Layer 6 of a small transformer language model trained on English Wikipedia (13 layers, counted from 0, width 128).
A neuron's activation on a vector x is SiLU(gate . x) times (in . x), where the dot is the dot product.

Input weights of the MLP neurons that the questions are about. A number n stands for (n - 500) times 0.0013.
n156 gate: 458 640 390 605 423 640 393 672 544 662 231 504 411 679 562 586 325 511 649 485 637 496 327 563 452 420 601 558 385 457 600 727 304 661 399 456 489 446 324 398 548 527 559 411 596 350 474 584 428 594 486 726 616 419 627 583 684 486 544 518 621 699 252 522 265 354 492 573 514 291 485 507 372 413 405 410 571 609 408 575 375 602 808 791 419 504 269 712 515 716 474 555 537 526 378 530 570 534 432 647 452 378 555 635 508 690 343 512 478 319 239 375 608 492 577 482 563 322 532 612 372 305 616 620 444 644 508 323
n201 gate: 558 587 331 659 543 580 609 573 753 438 748 582 653 668 295 518 344 414 551 530 483 404 62 385 496 637 385 736 626 741 399 635 455 612 487 212 337 283 707 385 621 504 461 182 552 473 723 406 297 580 617 401 407 466 618 566 544 593 578 595 470 509 443 589 219 370 460 603 588 737 470 697 612 469 694 351 518 496 457 746 617 521 734 629 167 401 496 408 584 727 386 795 543 521 437 660 548 235 522 785 719 335 483 534 411 517 353 450 504 521 474 690 382 394 664 366 634 864 424 623 407 438 504 416 522 657 566 606
n217 gate: 721 496 489 575 430 704 515 518 248 504 493 537 586 750 529 675 572 692 463 674 239 521 422 420 556 584 500 489 559 742 541 742 724 577 264 591 831 700 431 565 400 416 519 422 596 376 562 576 536 659 450 456 645 544 657 523 443 449 619 384 736 504 366 460 406 493 553 672 646 463 526 427 416 697 449 623 317 460 327 376 537 456 667 542 301 448 414 459 601 527 380 559 563 383 633 584 415 428 668 614 590 707 378 320 500 335 521 458 500 547 592 544 571 496 695 474 548 686 475 205 447 485 680 688 519 659 312 522
n226 gate: 645 496 485 477 432 441 324 579 327 620 511 504 596 292 590 604 478 599 323 217 418 584 515 604 385 575 609 504 427 597 412 444 532 794 454 617 585 350 582 552 454 653 519 657 656 461 504 461 248 605 339 451 672 719 558 352 539 970 622 529 500 572 446 419 500 541 539 398 559 477 557 447 663 453 704 414 608 541 359 345 667 741 601 461 637 481 500 423 488 492 357 378 470 436 556 614 660 628 437 432 438 386 527 334 289 837 379 409 575 500 602 746 508 504 690 736 732 434 559 415 484 380 427 605 519 303 295 414
n231 gate: 624 660 401 627 341 579 491 419 590 496 696 354 616 427 492 504 358 491 577 599 188 380 526 349 483 295 542 380 704 344 117 538 626 833 317 722 539 203 719 458 423 622 565 578 715 417 811 478 462 223 633 449 458 611 626 359 535 648 500 163 315 577 730 668 435 429 407 312 662 581 346 457 457 522 449 458 313 547 595 413 457 312 614 703 375 702 600 352 224 606 531 801 513 603 534 571 724 693 522 337 522 621 633 414 575 765 471 302 381 674 654 590 491 522 521 543 642 359 382 439 584 417 451 496 614 567 285 563
n234 gate: 418 733 576 453 534 500 534 538 428 512 414 443 511 587 436 469 205 583 575 416 209 397 485 619 496 508 605 609 324 533 454 574 436 541 357 496 469 500 474 242 561 399 527 496 477 484 556 677 333 426 621 417 694 636 304 578 578 567 485 536 466 420 699 707 693 625 562 409 647 879 790 425 235 547 477 347 515 492 348 392 667 579 302 488 348 371 438 435 515 289 488 572 462 338 407 520 702 655 390 595 581 561 717 466 777 579 529 286 151 556 473 451 708 663 629 530 542 570 652 596 364 446 609 519 632 548 632 444
n257 gate: 367 396 799 619 367 688 442 545 793 636 636 670 488 682 632 723 294 384 751 483 504 508 417 137 403 855 275 603 483 516 336 626 539 740 386 508 449 389 545 254 758 340 362 487 454 640 533 491 719 457 613 484 545 380 727 598 449 578 617 397 558 542 408 472 487 343 457 355 428 267 636 525 579 543 434 520 332 512 475 741 463 612 336 667 358 562 256 483 657 337 297 383 558 372 459 616 500 530 216 425 449 500 338 537 620 765 222 374 586 479 550 546 260 628 745 546 571 487 419 597 547 394 452 449 674 463 542 480
n263 gate: 588 565 484 418 338 500 415 524 524 451 795 548 710 512 552 471 571 661 580 415 381 512 658 557 467 588 468 728 325 306 471 370 584 468 574 436 702 341 476 699 569 673 257 451 585 628 468 450 583 483 375 504 437 115 590 475 529 579 573 508 742 431 508 524 549 543 508 572 621 460 620 568 520 687 568 413 214 496 423 578 613 556 520 757 496 323 443 451 685 500 832 553 730 396 480 708 306 739 329 173 725 431 577 480 363 404 418 711 564 595 524 560 439 198 552 403 560 604 559 292 512 179 686 677 533 614 336 255
n271 gate: 591 572 575 342 387 642 698 529 413 641 587 638 563 471 380 436 447 705 641 411 376 464 761 532 415 792 421 667 369 549 564 533 715 538 415 383 705 562 713 790 370 538 475 377 731 504 384 600 615 573 654 521 751 333 419 487 491 463 378 596 672 366 834 651 734 508 397 625 553 404 529 492 730 621 538 170 245 463 370 466 475 629 467 759 538 462 717 441 543 440 636 588 437 659 635 284 777 517 747 521 334 673 630 375 280 362 398 724 396 661 743 533 661 367 471 680 622 509 492 683 487 487 524 393 389 566 226 389
n278 gate: 294 591 453 500 442 619 522 543 536 441 572 482 530 489 571 562 528 413 686 649 269 392 460 562 592 529 646 547 744 564 752 426 526 611 680 299 489 507 613 436 619 665 729 405 391 382 468 410 588 278 573 590 415 302 485 596 407 543 507 625 482 337 380 842 625 286 429 378 636 576 356 694 442 601 694 706 533 504 283 577 482 522 422 381 500 666 610 471 382 723 551 489 442 446 592 567 424 592 616 504 445 366 348 594 522 468 430 443 625 575 341 424 526 582 345 341 449 805 631 694 474 356 542 282 504 429 625 401
n297 gate: 431 560 463 287 437 619 511 582 570 100 404 396 761 563 588 345 297 344 478 590 474 471 496 422 466 693 397 726 868 558 398 661 605 385 379 567 690 687 591 610 556 554 657 526 560 367 641 450 511 668 468 482 288 437 526 203 717 646 665 479 522 336 545 496 636 518 328 467 619 392 611 696 526 581 478 350 466 423 552 564 601 626 460 435 470 515 606 621 420 466 417 683 645 619 387 512 530 462 658 403 598 650 537 537 496 678 662 473 408 489 545 277 458 427 675 396 489 669 453 511 317 610 757 523 359 434 394 456
n156 in: 423 660 726 432 704 523 519 533 297 390 379 433 410 297 328 477 590 392 574 235 336 636 403 546 549 644 350 194 392 467 699 427 430 718 583 526 311 405 591 376 626 385 459 545 712 606 622 435 536 607 253 467 540 271 646 739 652 460 377 369 370 563 350 399 477 460 412 489 464 393 529 555 637 301 374 690 564 269 467 542 455 640 442 283 612 366 526 613 447 531 587 392 622 552 536 684 600 542 431 337 575 433 251 544 412 548 547 508 584 504 567 459 553 588 426 634 648 336 340 282 606 492 272 432 447 424 553 460
n201 in: 298 551 578 636 629 476 398 383 516 704 333 598 256 523 647 405 492 359 655 587 296 447 418 426 290 504 492 313 622 527 377 550 553 469 309 850 348 631 427 423 449 521 579 256 394 372 349 459 496 500 549 593 538 593 405 880 336 638 520 511 645 586 338 603 373 382 424 625 424 258 481 566 566 552 508 481 480 430 304 512 571 333 338 215 476 430 389 464 552 214 393 351 758 438 573 657 543 588 500 351 520 531 563 617 560 605 508 308 427 388 609 391 694 705 277 320 465 456 393 563 312 676 444 680 700 266 544 481
n217 in: 587 439 567 613 617 538 635 677 407 661 450 621 344 460 457 585 656 460 503 439 342 471 564 471 418 357 470 353 324 503 280 411 770 553 490 483 565 639 657 467 493 552 547 638 386 476 613 500 631 349 503 556 586 393 541 538 383 441 379 574 426 530 520 608 483 409 294 377 675 768 577 576 427 472 570 355 653 513 560 531 594 423 747 331 403 560 419 174 445 314 531 503 497 640 566 479 547 572 635 463 748 641 513 500 442 360 380 598 377 384 446 520 463 720 245 460 423 476 503 347 634 367 391 483 551 405 579 513
n226 in: 564 368 610 724 482 305 305 435 696 496 507 369 558 322 572 456 735 628 294 180 554 542 350 455 659 427 586 387 511 557 415 582 481 591 184 540 567 316 632 460 471 624 368 460 325 612 311 481 411 564 436 442 478 464 378 451 687 539 548 301 431 277 662 443 667 578 564 511 465 456 442 725 562 632 329 737 400 449 544 757 595 605 504 308 441 409 426 641 429 613 615 343 332 478 500 481 555 481 481 434 556 650 332 333 541 595 458 359 594 504 471 639 530 556 617 617 624 553 446 629 541 526 468 478 653 450 131 557
n231 in: 405 528 324 806 468 693 705 492 567 267 571 492 534 468 389 314 442 632 512 693 327 589 656 595 407 726 386 357 581 300 334 269 454 869 492 484 463 421 410 480 480 314 552 721 448 484 464 359 555 381 546 583 445 568 553 610 619 567 383 378 520 592 540 710 695 670 332 413 272 544 437 540 496 418 440 583 310 504 704 447 380 595 319 459 572 408 395 460 679 348 321 648 440 417 410 455 728 663 405 628 528 440 756 365 623 560 678 609 370 642 628 532 662 508 296 448 404 422 363 379 553 467 810 537 720 551 553 822
n234 in: 353 551 496 441 456 328 558 540 276 500 579 547 476 620 352 515 504 438 464 456 386 384 183 607 636 522 740 489 625 500 397 436 382 576 592 467 318 432 340 532 471 513 774 339 737 422 558 572 287 377 454 623 550 536 441 470 649 546 441 507 344 689 390 794 629 317 612 496 588 743 536 680 268 504 627 482 500 507 631 437 332 334 421 526 518 456 408 706 378 702 419 544 529 377 415 793 474 407 406 475 356 500 482 478 567 467 528 504 457 414 311 406 412 683 325 332 293 328 685 717 336 548 483 530 481 575 567 457
n257 in: 409 428 639 561 360 488 420 353 575 679 559 763 530 552 354 569 632 568 650 484 390 415 604 455 557 710 429 377 375 461 282 699 450 627 342 729 423 417 590 480 715 460 468 540 321 390 373 566 562 663 658 374 445 397 488 484 753 793 596 439 472 552 436 605 391 693 197 369 519 329 642 472 468 356 552 563 504 421 61 622 636 563 406 443 272 572 338 694 301 389 443 324 309 306 402 673 388 325 570 524 241 612 608 318 385 393 477 429 386 539 460 420 395 823 512 360 496 463 558 548 394 654 466 545 598 399 289 672
n263 in: 575 465 695 488 358 681 262 302 557 328 451 622 550 523 436 430 437 615 424 642 496 515 719 576 496 519 515 413 307 552 326 463 432 644 473 424 578 508 376 609 309 493 427 488 649 285 140 195 500 524 603 595 451 458 434 633 465 271 400 409 397 741 338 638 465 552 508 622 711 179 694 610 443 547 527 526 570 564 511 543 423 428 726 594 554 416 407 302 469 500 531 408 362 401 631 465 404 660 544 630 764 293 469 420 743 511 422 408 526 768 416 500 504 500 416 335 458 500 511 314 199 461 702 566 309 496 656 387
n271 in: 457 557 296 303 428 243 591 466 399 438 489 606 461 308 489 757 397 428 586 348 329 511 416 669 726 594 590 376 615 426 569 667 508 252 404 432 504 556 719 463 485 580 629 565 549 477 421 657 481 418 507 331 507 515 726 682 504 362 466 525 383 508 565 485 438 515 570 575 562 477 361 444 481 426 662 385 515 545 549 234 553 590 366 356 523 564 596 657 450 516 635 690 629 263 415 836 379 806 339 519 289 378 375 602 473 572 372 369 463 575 500 353 488 620 383 508 561 368 326 324 515 508 416 813 813 322 604 325
n278 in: 97 522 407 485 448 679 645 577 279 561 629 452 407 504 555 447 258 563 640 481 485 650 660 563 545 474 343 555 478 413 601 496 465 644 557 511 712 551 387 570 341 405 377 642 478 538 460 669 351 489 593 732 671 389 500 337 367 420 534 603 537 567 496 269 436 640 386 463 647 570 272 691 260 385 182 580 410 324 563 243 626 526 306 431 604 444 511 436 462 679 677 467 533 426 373 477 362 527 542 537 301 478 552 718 610 386 597 597 522 398 526 344 500 610 311 849 537 534 602 402 405 451 546 458 534 435 477 566
n297 in: 640 727 528 488 488 667 680 587 390 463 362 460 678 425 488 657 465 377 709 460 562 489 811 662 472 796 453 658 532 597 508 535 409 532 609 677 528 637 321 790 552 319 560 736 238 662 504 471 531 569 477 559 324 445 428 358 455 652 484 481 512 246 608 438 452 527 476 370 450 540 681 445 480 541 350 348 496 370 560 427 452 421 602 345 488 429 605 524 140 639 387 576 722 646 344 426 540 484 570 576 444 420 305 294 284 409 792 799 453 551 710 345 371 370 321 607 536 749 550 548 557 609 637 366 573 407 265 457

Each question shows a token from some text and the vector x that enters the MLP there. A number n stands for (n - 500) times 0.0071.

"ct": 439 520 378 413 424 654 480 389 437 521 568 420 473 493 453 688 443 537 470 425 432 492 454 566 514 645 575 485 761 500 521 352 505 553 612 658 557 479 406 550 454 457 413 645 483 722 554 513 440 397 419 467 550 586 477 535 527 724 558 541 473 564 473 469 568 588 715 448 424 472 447 704 404 493 578 490 367 503 603 444 527 425 523 716 563 526 377 569 415 521 433 612 519 402 361 468 553 559 515 432 441 527 539 468 509 490 577 480 414 507 553 440 453 435 336 440 460 619 619 449 543 559 331 263 537 412 467 629
The neuron with the highest activation: n231

"ain": 279 477 430 668 330 490 379 619 606 470 525 394 421 302 536 562 469 572 356 471 690 552 562 512 462 528 338 429 700 421 388 402 664 478 582 462 597 436 553 402 440 467 548 501 452 525 717 716 394 456 447 440 556 606 647 522 483 404 543 482 407 486 667 447 421 524 395 385 421 408 361 595 469 630 480 491 621 573 456 412 483 475 484 443 627 546 437 390 501 479 437 525 570 420 576 374 524 630 588 595 467 419 416 448 749 282 485 536 430 460 389 475 493 407 475 503 545 562 680 561 472 426 408 456 528 648 438 652
The neuron with the highest activation: n231

",": 533 484 531 662 420 488 397 472 474 442 406 517 35 436 500 526 533 344 502 468 549 573 480 447 550 453 539 502 620 424 746 462 450 353 517 475 477 596 542 421 443 475 515 560 511 678 513 470 515 466 520 564 510 484 496 532 543 557 460 521 411 492 547 451 533 456 384 556 515 373 497 500 529 553 579 437 512 372 543 450 291 602 456 527 391 580 471 729 414 393 469 480 413 554 511 526 479 420 447 541 513 493 554 457 406 360 467 431 568 500 466 529 497 399 467 519 512 535 439 472 638 493 510 550 476 544 512 502
The neuron with the highest activation: n156

"ly": 656 497 414 599 472 457 565 305 439 426 441 501 184 455 532 414 437 485 458 410 496 366 357 552 422 634 481 517 619 412 504 487 514 504 620 503 396 420 567 443 448 475 678 368 323 423 576 480 519 393 479 548 580 577 535 513 532 698 474 529 453 507 489 650 452 583 441 456 496 405 493 538 526 645 686 462 465 703 498 549 535 500 447 384 591 438 590 615 527 438 501 506 428 389 467 647 505 700 293 575 651 606 518 414 394 436 530 513 636 530 464 511 547 445 393 308 533 542 486 590 338 456 516 598 365 511 432 602
The neuron with the highest activation: n201

"al": 575 525 417 560 562 518 460 332 536 360 327 537 542 488 554 485 668 609 430 556 695 479 475 557 621 627 574 528 499 468 370 467 533 342 498 565 478 330 521 384 392 468 694 428 489 288 654 425 471 646 515 558 422 385 466 362 370 606 456 492 640 679 413 354 555 486 467 581 392 290 465 657 401 644 443 447 544 401 492 385 479 627 403 645 572 430 426 446 409 509 490 580 536 526 486 420 422 358 602 747 473 506 343 438 619 479 564 637 372 463 395 361 339 446 596 297 510 496 494 595 574 654 519 545 427 376 460 519
The neuron with the highest activation: n297

"ten": 475 362 545 466 405 546 561 354 451 554 387 579 271 598 548 627 539 457 423 273 509 365 348 431 436 603 536 515 447 522 473 484 647 368 548 500 658 584 510 300 405 483 608 573 405 364 516 628 494 675 518 569 488 744 421 521 560 637 404 469 424 502 400 431 512 485 613 526 338 539 361 485 481 577 548 422 591 412 418 526 561 176 419 533 586 375 491 530 492 512 488 496 460 425 528 723 392 557 596 534 561 583 473 468 238 370 394 399 578 419 479 376 439 541 416 360 467 581 420 572 726 519 500 488 383 436 545 532
The two highest activations, in order: n217, n231

"N": 366 449 398 701 503 379 402 529 486 474 428 523 318 451 543 585 457 390 510 646 669 602 382 503 506 549 639 381 531 592 481 359 502 363 444 552 396 398 490 312 534 469 324 446 427 734 643 339 551 563 548 474 466 612 474 490 513 324 462 573 501 393 585 494 547 663 607 503 567 283 396 540 362 548 598 550 520 565 493 427 520 372 580 550 770 577 463 461 582 612 451 444 451 538 546 425 425 429 473 535 519 387 434 333 587 434 690 408 601 661 347 286 426 476 449 542 444 648 552 588 464 541 502 575 429 406 522 505
Which three neurons fire most, strongest first? n217, n257, n156

" for": 342 560 540 410 437 744 405 498 567 552 533 517 296 572 471 545 572 440 565 271 430 485 386 420 544 515 504 605 548 503 397 548 376 500 413 503 610 460 511 411 631 493 474 642 425 544 518 545 579 674 479 415 346 444 522 610 488 487 601 340 329 543 613 466 449 455 492 459 526 520 500 477 547 496 509 566 549 537 399 424 579 434 456 596 668 604 411 562 458 594 270 585 457 625 480 533 508 433 528 635 580 345 395 473 584 420 659 455 617 485 364 680 323 604 381 457 517 426 538 697 662 486 456 518 581 633 341 630
The neuron with the highest activation: n257

"ove": 141 531 461 571 446 557 394 494 510 564 492 368 345 468 476 417 606 360 493 456 614 491 347 554 398 572 614 471 554 527 463 449 556 591 674 459 495 376 457 282 558 464 329 621 508 338 630 418 402 492 491 426 545 509 525 613 336 458 545 629 555 516 640 256 383 586 408 520 506 592 479 682 548 551 478 480 753 596 485 479 503 466 275 428 548 409 440 440 516 481 356 419 512 560 708 595 519 500 493 558 541 430 495 449 578 423 574 602 579 533 400 406 552 543 615 440 585 551 491 581 435 359 435 418 551 534 451 619
The two highest activations, in order: n201, n278

" c": 591 512 594 571 456 505 249 426 539 343 357 290 471 458 409 566 470 529 399 522 600 573 532 448 586 470 462 589 683 512 511 496 442 458 588 576 518 453 481 476 597 533 481 467 509 615 504 473 733 436 578 545 487 652 438 478 381 463 566 556 586 614 408 362 437 521 498 575 497 317 504 416 517 512 480 537 456 444 708 406 508 513 627 476 656 421 445 638 356 553 479 579 511 474 456 556 587 512 552 724 421 477 467 533 575 521 500 576 547 569 396 649 473 754 529 419 461 473 458 509 464 451 512 536 617 386 601 807
Which three neurons fire most, strongest first? n217, n234, n278

" the": 593 546 634 401 576 506 394 501 511 574 459 389 385 571 409 498 502 316 602 402 595 422 431 475 554 378 455 456 601 369 422 493 526 473 533 484 573 649 431 570 531 416 559 564 461 556 402 410 482 571 558 460 536 627 643 611 522 341 555 510 554 453 377 537 530 609 471 390 452 451 668 425 509 476 604 487 523 480 502 597 486 401 484 556 477 520 520 402 486 552 614 558 485 674 524 569 571 430 459 452 528 482 401 452 449 534 700 540 545 610 576 575 707 423 532 437 482 334 446 547 573 533 496 574 457 433 427 472
The most active neuron and its activation: n278, at about 0.65

"In": 449 588 624 585 380 643 478 493 399 377 551 333 300 481 570 704 529 349 640 378 438 445 645 493 335 506 427 656 520 421 450 433 444 713 469 563 454 613 431 609 480 488 466 467 364 458 652 499 631 581 575 441 417 446 611 411 446 356 539 413 440 370 456 539 622 456 354 552 500 421 535 659 606 461 479 529 538 400 448 651 506 622 443 517 277 210 546 535 471 524 496 433 542 485 378 484 311 492 688 418 604 424 606 488 521 547 605 526 525 493 573 458 369 542 493 425 508 689 541 691 645 492 618 469 474 557 511 589
The two highest activations, in order: n297, n257

"ing": 388 648 489 352 633 700 404 395 607 550 542 497 175 549 409 474 527 532 533 367 543 498 596 524 282 537 418 532 465 446 376 470 508 376 637 528 511 372 450 386 572 469 536 552 444 407 549 362 479 611 523 522 562 532 495 536 390 533 405 527 385 602 452 384 431 522 369 540 466 376 431 639 548 497 491 354 579 482 447 473 535 386 486 471 548 588 415 578 409 642 527 532 398 458 498 610 504 529 545 677 606 399 356 478 590 379 525 447 609 478 369 497 505 550 455 374 442 335 512 534 496 436 402 505 482 672 395 621
The most active neuron and its activation: n156, at about 2.1

"ion": 445 573 440 461 419 600 364 541 516 659 268 520 381 522 442 453 443 339 477 566 654 625 506 593 396 544 392 409 554 578 449 444 759 491 587 494 609 386 412 487 497 446 409 604 563 536 648 449 535 341 519 502 449 487 459 701 333 465 516 476 551 636 448 423 479 495 511 442 573 487 467 628 457 364 432 464 408 384 544 528 666 509 475 492 677 398 498 546 531 473 331 461 398 439 505 359 573 478 557 406 610 362 441 445 550 330 518 424 409 562 299 322 532 686 388 457 404 442 514 630 555 473 492 273 579 580 434 612
Which three neurons fire most, strongest first? n278, n271, n226

" music": 560 419 388 609 396 606 406 363 603 468 510 445 394 423 546 437 543 518 263 499 726 452 533 467 613 581 530 488 626 471 357 559 657 377 559 337 596 602 429 369 466 477 550 500 405 415 380 531 555 602 533 598 647 584 510 531 486 417 460 587 573 643 496 440 509 458 681 617 402 288 535 554 437 569 524 576 502 491 649 441 489 371 484 459 669 346 360 519 702 651 339 575 388 347 684 545 539 540 567 547 398 286 562 548 529 466 539 588 603 529 492 545 437 601 431 383 487 567 519 573 647 565 532 346 577 736 603 496
The most active neuron and its activation: n297, at about 0.56

"d": 428 520 659 502 549 498 460 402 615 571 360 558 519 633 413 519 480 308 636 327 368 724 497 557 357 628 590 448 462 613 535 483 381 306 681 410 558 668 392 478 464 475 570 386 421 539 580 407 482 579 427 495 490 613 239 654 621 439 565 517 538 559 574 430 459 367 566 566 501 525 360 534 531 517 475 527 612 578 495 499 408 390 539 507 603 471 482 506 479 686 497 492 490 380 478 511 664 662 548 467 500 593 496 324 498 358 517 708 529 675 563 286 586 491 529 338 484 639 680 438 405 559 478 712 462 520 598 613
The most active neuron and its activation: n234, at about 0.64

"inn": 419 575 475 793 609 334 556 487 532 647 398 478 531 467 541 606 557 250 395 544 509 565 442 498 579 590 560 304 555 495 454 319 143 433 342 573 505 437 307 494 557 481 469 644 497 473 474 297 461 463 418 392 418 503 632 442 472 520 512 461 378 448 693 282 378 536 581 319 389 548 487 563 591 387 369 605 717 577 486 647 528 373 426 526 489 513 368 564 402 630 537 403 489 530 515 398 516 422 605 682 514 400 443 460 492 643 497 639 448 499 554 459 523 466 529 474 539 451 367 436 504 502 469 506 509 679 377 399
The neuron with the highest activation: n156

" Te": 431 504 500 595 304 518 501 579 286 582 328 500 474 361 577 525 405 418 604 520 555 835 338 565 529 362 487 406 453 558 470 486 417 475 523 478 521 523 431 458 699 512 368 612 546 405 477 450 561 563 593 460 522 586 567 468 559 553 520 427 609 492 505 479 590 634 407 434 366 401 516 472 482 535 554 618 518 503 579 389 462 523 403 585 376 402 505 766 673 531 546 487 446 519 378 456 650 635 637 552 541 414 473 360 371 284 692 455 570 339 554 526 468 546 524 556 628 421 564 447 442 472 513 301 489 600 300 531
The neuron with the highest activation: n156

" Me": 261 526 549 602 410 550 394 466 478 572 437 385 404 421 591 422 513 528 636 500 542 884 460 548 648 474 432 380 484 622 509 471 407 410 564 451 509 488 494 545 586 484 357 514 404 431 425 466 544 510 597 509 490 440 548 416 581 547 398 524 595 527 521 648 614 600 562 400 386 450 519 552 497 538 539 625 680 634 535 379 500 579 368 652 438 413 327 678 471 391 553 450 458 567 497 375 618 445 619 571 563 457 486 359 433 412 626 738 542 361 414 584 564 433 348 468 592 731 604 663 548 406 575 290 572 606 420 561
The most active neuron and its activation: n278, at about 1.8

" I": 452 577 658 532 432 575 254 530 436 408 454 443 419 306 451 504 579 582 532 434 449 760 618 584 713 542 552 650 504 627 429 467 525 407 421 532 534 466 548 398 526 504 580 617 310 460 498 438 471 536 570 554 472 542 572 472 589 414 441 504 559 492 541 464 399 655 374 353 501 499 398 414 497 571 594 492 584 784 507 453 609 519 521 387 659 709 460 401 424 312 460 439 519 533 407 484 665 551 654 630 328 239 539 380 618 211 600 507 522 691 490 478 429 521 423 461 516 534 510 447 593 539 546 420 344 505 612 550
Which three neurons fire most, strongest first? n278, n201, n156

"te": 394 514 486 658 479 599 398 410 460 427 500 634 243 648 433 479 593 383 475 535 499 469 257 450 434 498 434 345 508 632 443 476 517 341 509 562 393 558 425 462 476 451 470 526 448 509 460 381 527 614 504 512 537 584 495 605 487 662 468 433 500 655 597 484 479 538 676 499 403 600 384 695 522 501 404 457 433 558 530 537 566 658 436 406 543 555 428 660 548 421 378 456 512 576 515 805 448 444 509 557 457 539 508 449 415 450 506 304 475 493 517 370 504 452 444 483 464 617 484 566 673 237 491 434 414 508 411 644
The most active neuron and its activation: n201, at about 4.3

" L": 559 524 609 601 380 518 286 455 608 669 315 274 249 507 521 627 549 563 482 626 468 818 573 488 568 599 579 553 639 566 477 514 621 467 632 545 465 415 316 500 477 496 421 469 384 655 510 565 569 334 536 505 399 592 501 502 515 648 646 545 570 569 564 452 598 551 529 467 433 551 461 468 584 509 548 576 626 640 606 543 485 381 532 465 513 629 349 434 393 467 464 454 483 693 475 478 503 371 392 585 451 460 580 553 615 406 658 295 601 579 547 452 605 430 460 443 632 561 535 576 480 617 492 423 572 445 536 565
The two highest activations, in order: n156, n271

" E": 398 575 732 481 300 567 410 506 324 572 430 388 369 324 449 749 652 688 565 635 606 749 501 537 569 532 614 550 569 678 474 447 405 415 303 420 490 580 462 468 498 526 591 433 325 464 538 416 580 494 509 562 533 555 451 518 587 626 525 407 499 533 520 507 523 575 330 390 437 488 515 583 514 508 597 501 444 587 519 474 588 519 573 661 572 516 560 508 459 319 487 499 423 510 353 534 607 558 557 566 604 273 489 429 482 298 622 437 511 479 676 550 605 471 405 540 523 382 567 510 388 611 581 526 509 423 444 543
The neuron with the highest activation: n226

"ass": 424 656 546 482 332 504 515 416 598 664 403 605 400 419 508 534 421 573 512 569 534 566 634 523 578 463 483 533 615 614 466 507 766 663 541 454 556 635 369 494 423 459 342 578 373 657 497 569 530 473 435 357 632 575 594 523 300 619 433 409 631 580 565 621 487 366 556 454 476 356 428 671 556 381 521 621 442 566 573 574 513 588 481 594 727 335 286 616 652 458 384 458 545 472 481 393 522 526 353 520 615 469 539 417 616 688 529 695 507 368 343 551 595 536 430 390 454 532 505 456 405 456 490 290 552 529 565 433
The neuron with the highest activation: n263

" The": 498 462 516 612 513 528 176 519 441 434 506 434 490 440 331 536 537 587 557 476 553 731 332 471 297 487 345 435 561 390 426 446 561 338 517 483 639 529 450 553 580 441 647 558 426 708 373 429 487 483 579 420 559 436 656 663 451 464 518 552 581 592 404 574 392 688 447 498 445 469 548 507 518 402 575 498 390 489 511 649 429 536 617 612 535 498 588 495 421 491 641 460 512 518 553 574 438 681 503 512 578 322 469 472 623 257 612 509 657 561 613 692 586 478 442 397 571 433 493 461 431 490 524 453 513 362 490 517
The most active neuron and its activation: n263, at about 6.9

"acks": 686 513 439 449 541 409 423 281 617 328 469 413 283 383 481 415 560 530 484 540 560 442 617 457 490 508 413 419 576 590 328 546 426 371 283 401 410 432 437 455 386 475 602 402 375 504 451 645 566 595 473 408 512 471 540 487 518 491 341 398 409 569 710 332 452 522 382 465 440 536 413 666 469 447 372 489 540 624 415 651 600 486 503 486 424 465 545 610 536 427 497 653 457 495 543 505 457 416 618 546 574 636 505 515 585 372 555 701 553 432 382 493 512 551 417 499 630 589 435 498 346 559 454 465 401 714 500 628
The neuron with the highest activation: n234

"\n\n": 566 595 466 449 465 451 330 439 430 499 546 457 326 533 592 527 617 631 360 472 470 603 424 418 455 502 388 618 704 549 493 401 426 535 741 559 549 508 453 493 435 535 578 432 558 360 612 504 386 561 439 625 380 636 526 430 586 349 554 606 403 578 658 468 572 515 499 468 345 465 627 512 497 524 533 534 518 529 482 378 423 646 399 582 584 441 480 495 578 436 556 624 409 511 478 686 550 154 511 441 580 570 595 476 412 561 445 522 481 469 569 607 435 322 420 545 314 447 467 574 474 519 576 412 436 604 543 605
The neuron with the highest activation: n257

" Reg": 414 384 533 558 352 548 531 478 646 557 611 353 440 426 491 561 542 546 583 443 468 622 364 516 549 515 538 651 534 480 452 469 337 318 453 521 313 718 340 660 565 499 441 613 620 521 482 357 591 515 486 292 491 377 541 561 485 349 453 327 593 430 498 585 591 513 561 507 515 429 380 540 438 510 478 536 522 589 587 379 609 588 572 676 494 453 393 403 646 481 586 474 455 480 304 483 739 526 700 646 517 449 388 342 521 241 543 589 622 358 400 474 494 527 430 580 475 556 601 500 423 529 431 499 525 676 502 677
The two highest activations, in order: n263, n257

"s": 474 599 455 586 510 531 448 412 681 371 360 451 210 517 459 406 532 408 449 593 478 544 620 506 403 535 469 397 524 589 414 478 450 290 586 524 530 330 499 546 526 466 637 425 429 421 476 565 479 522 444 498 579 576 398 648 570 501 298 543 286 575 515 509 497 422 521 468 411 434 397 592 531 396 524 377 561 519 466 540 688 385 506 381 563 547 482 541 514 558 498 472 393 630 475 521 613 477 640 603 438 396 535 508 459 344 464 545 605 434 491 345 572 461 456 379 515 576 329 448 385 583 441 376 524 588 642 636
The neuron with the highest activation: n201

"\n": 579 507 391 594 298 427 371 439 365 441 446 459 270 548 567 541 536 490 287 502 472 579 506 434 561 457 461 485 613 419 482 440 405 613 620 546 534 630 483 456 525 546 594 428 518 490 518 550 505 573 414 506 458 645 528 352 537 524 553 551 465 665 531 551 511 484 473 561 357 509 546 556 551 370 500 550 511 531 477 527 399 491 449 552 583 347 450 371 670 537 488 438 313 598 501 591 464 101 653 431 572 523 564 411 364 575 463 453 508 532 531 474 387 236 331 479 478 535 448 510 670 376 583 590 498 543 497 522
Which three neurons fire most, strongest first? n271, n278, n257

" Z": 460 484 699 681 574 517 390 335 541 612 426 385 522 484 494 413 611 353 456 701 250 794 535 538 602 558 489 509 501 557 413 475 464 313 586 376 496 685 364 507 459 506 521 648 460 485 516 716 684 584 568 637 504 574 441 546 554 467 440 458 471 468 480 565 541 446 498 409 439 548 421 455 619 554 512 566 548 505 634 570 461 434 372 369 577 426 494 586 621 410 531 475 442 487 535 468 513 549 509 471 519 484 527 372 540 580 509 320 383 564 627 523 532 378 653 444 631 629 693 562 440 519 544 487 502 678 634 575
The two highest activations, in order: n271, n156

" sign": 648 477 395 701 366 550 698 325 484 659 470 481 549 504 555 534 488 319 291 465 669 560 522 438 618 502 377 635 570 512 485 558 449 433 520 484 574 612 478 574 549 479 325 414 627 575 438 425 580 287 586 357 384 544 526 226 479 581 525 429 543 451 492 500 531 563 517 378 440 284 458 617 387 538 481 678 502 535 613 462 584 461 356 688 592 409 410 637 512 501 404 588 467 451 409 426 453 503 742 467 430 506 383 346 499 387 507 343 485 413 398 548 318 481 301 464 496 489 607 630 553 436 461 414 458 489 580 503
The two highest activations, in order: n156, n297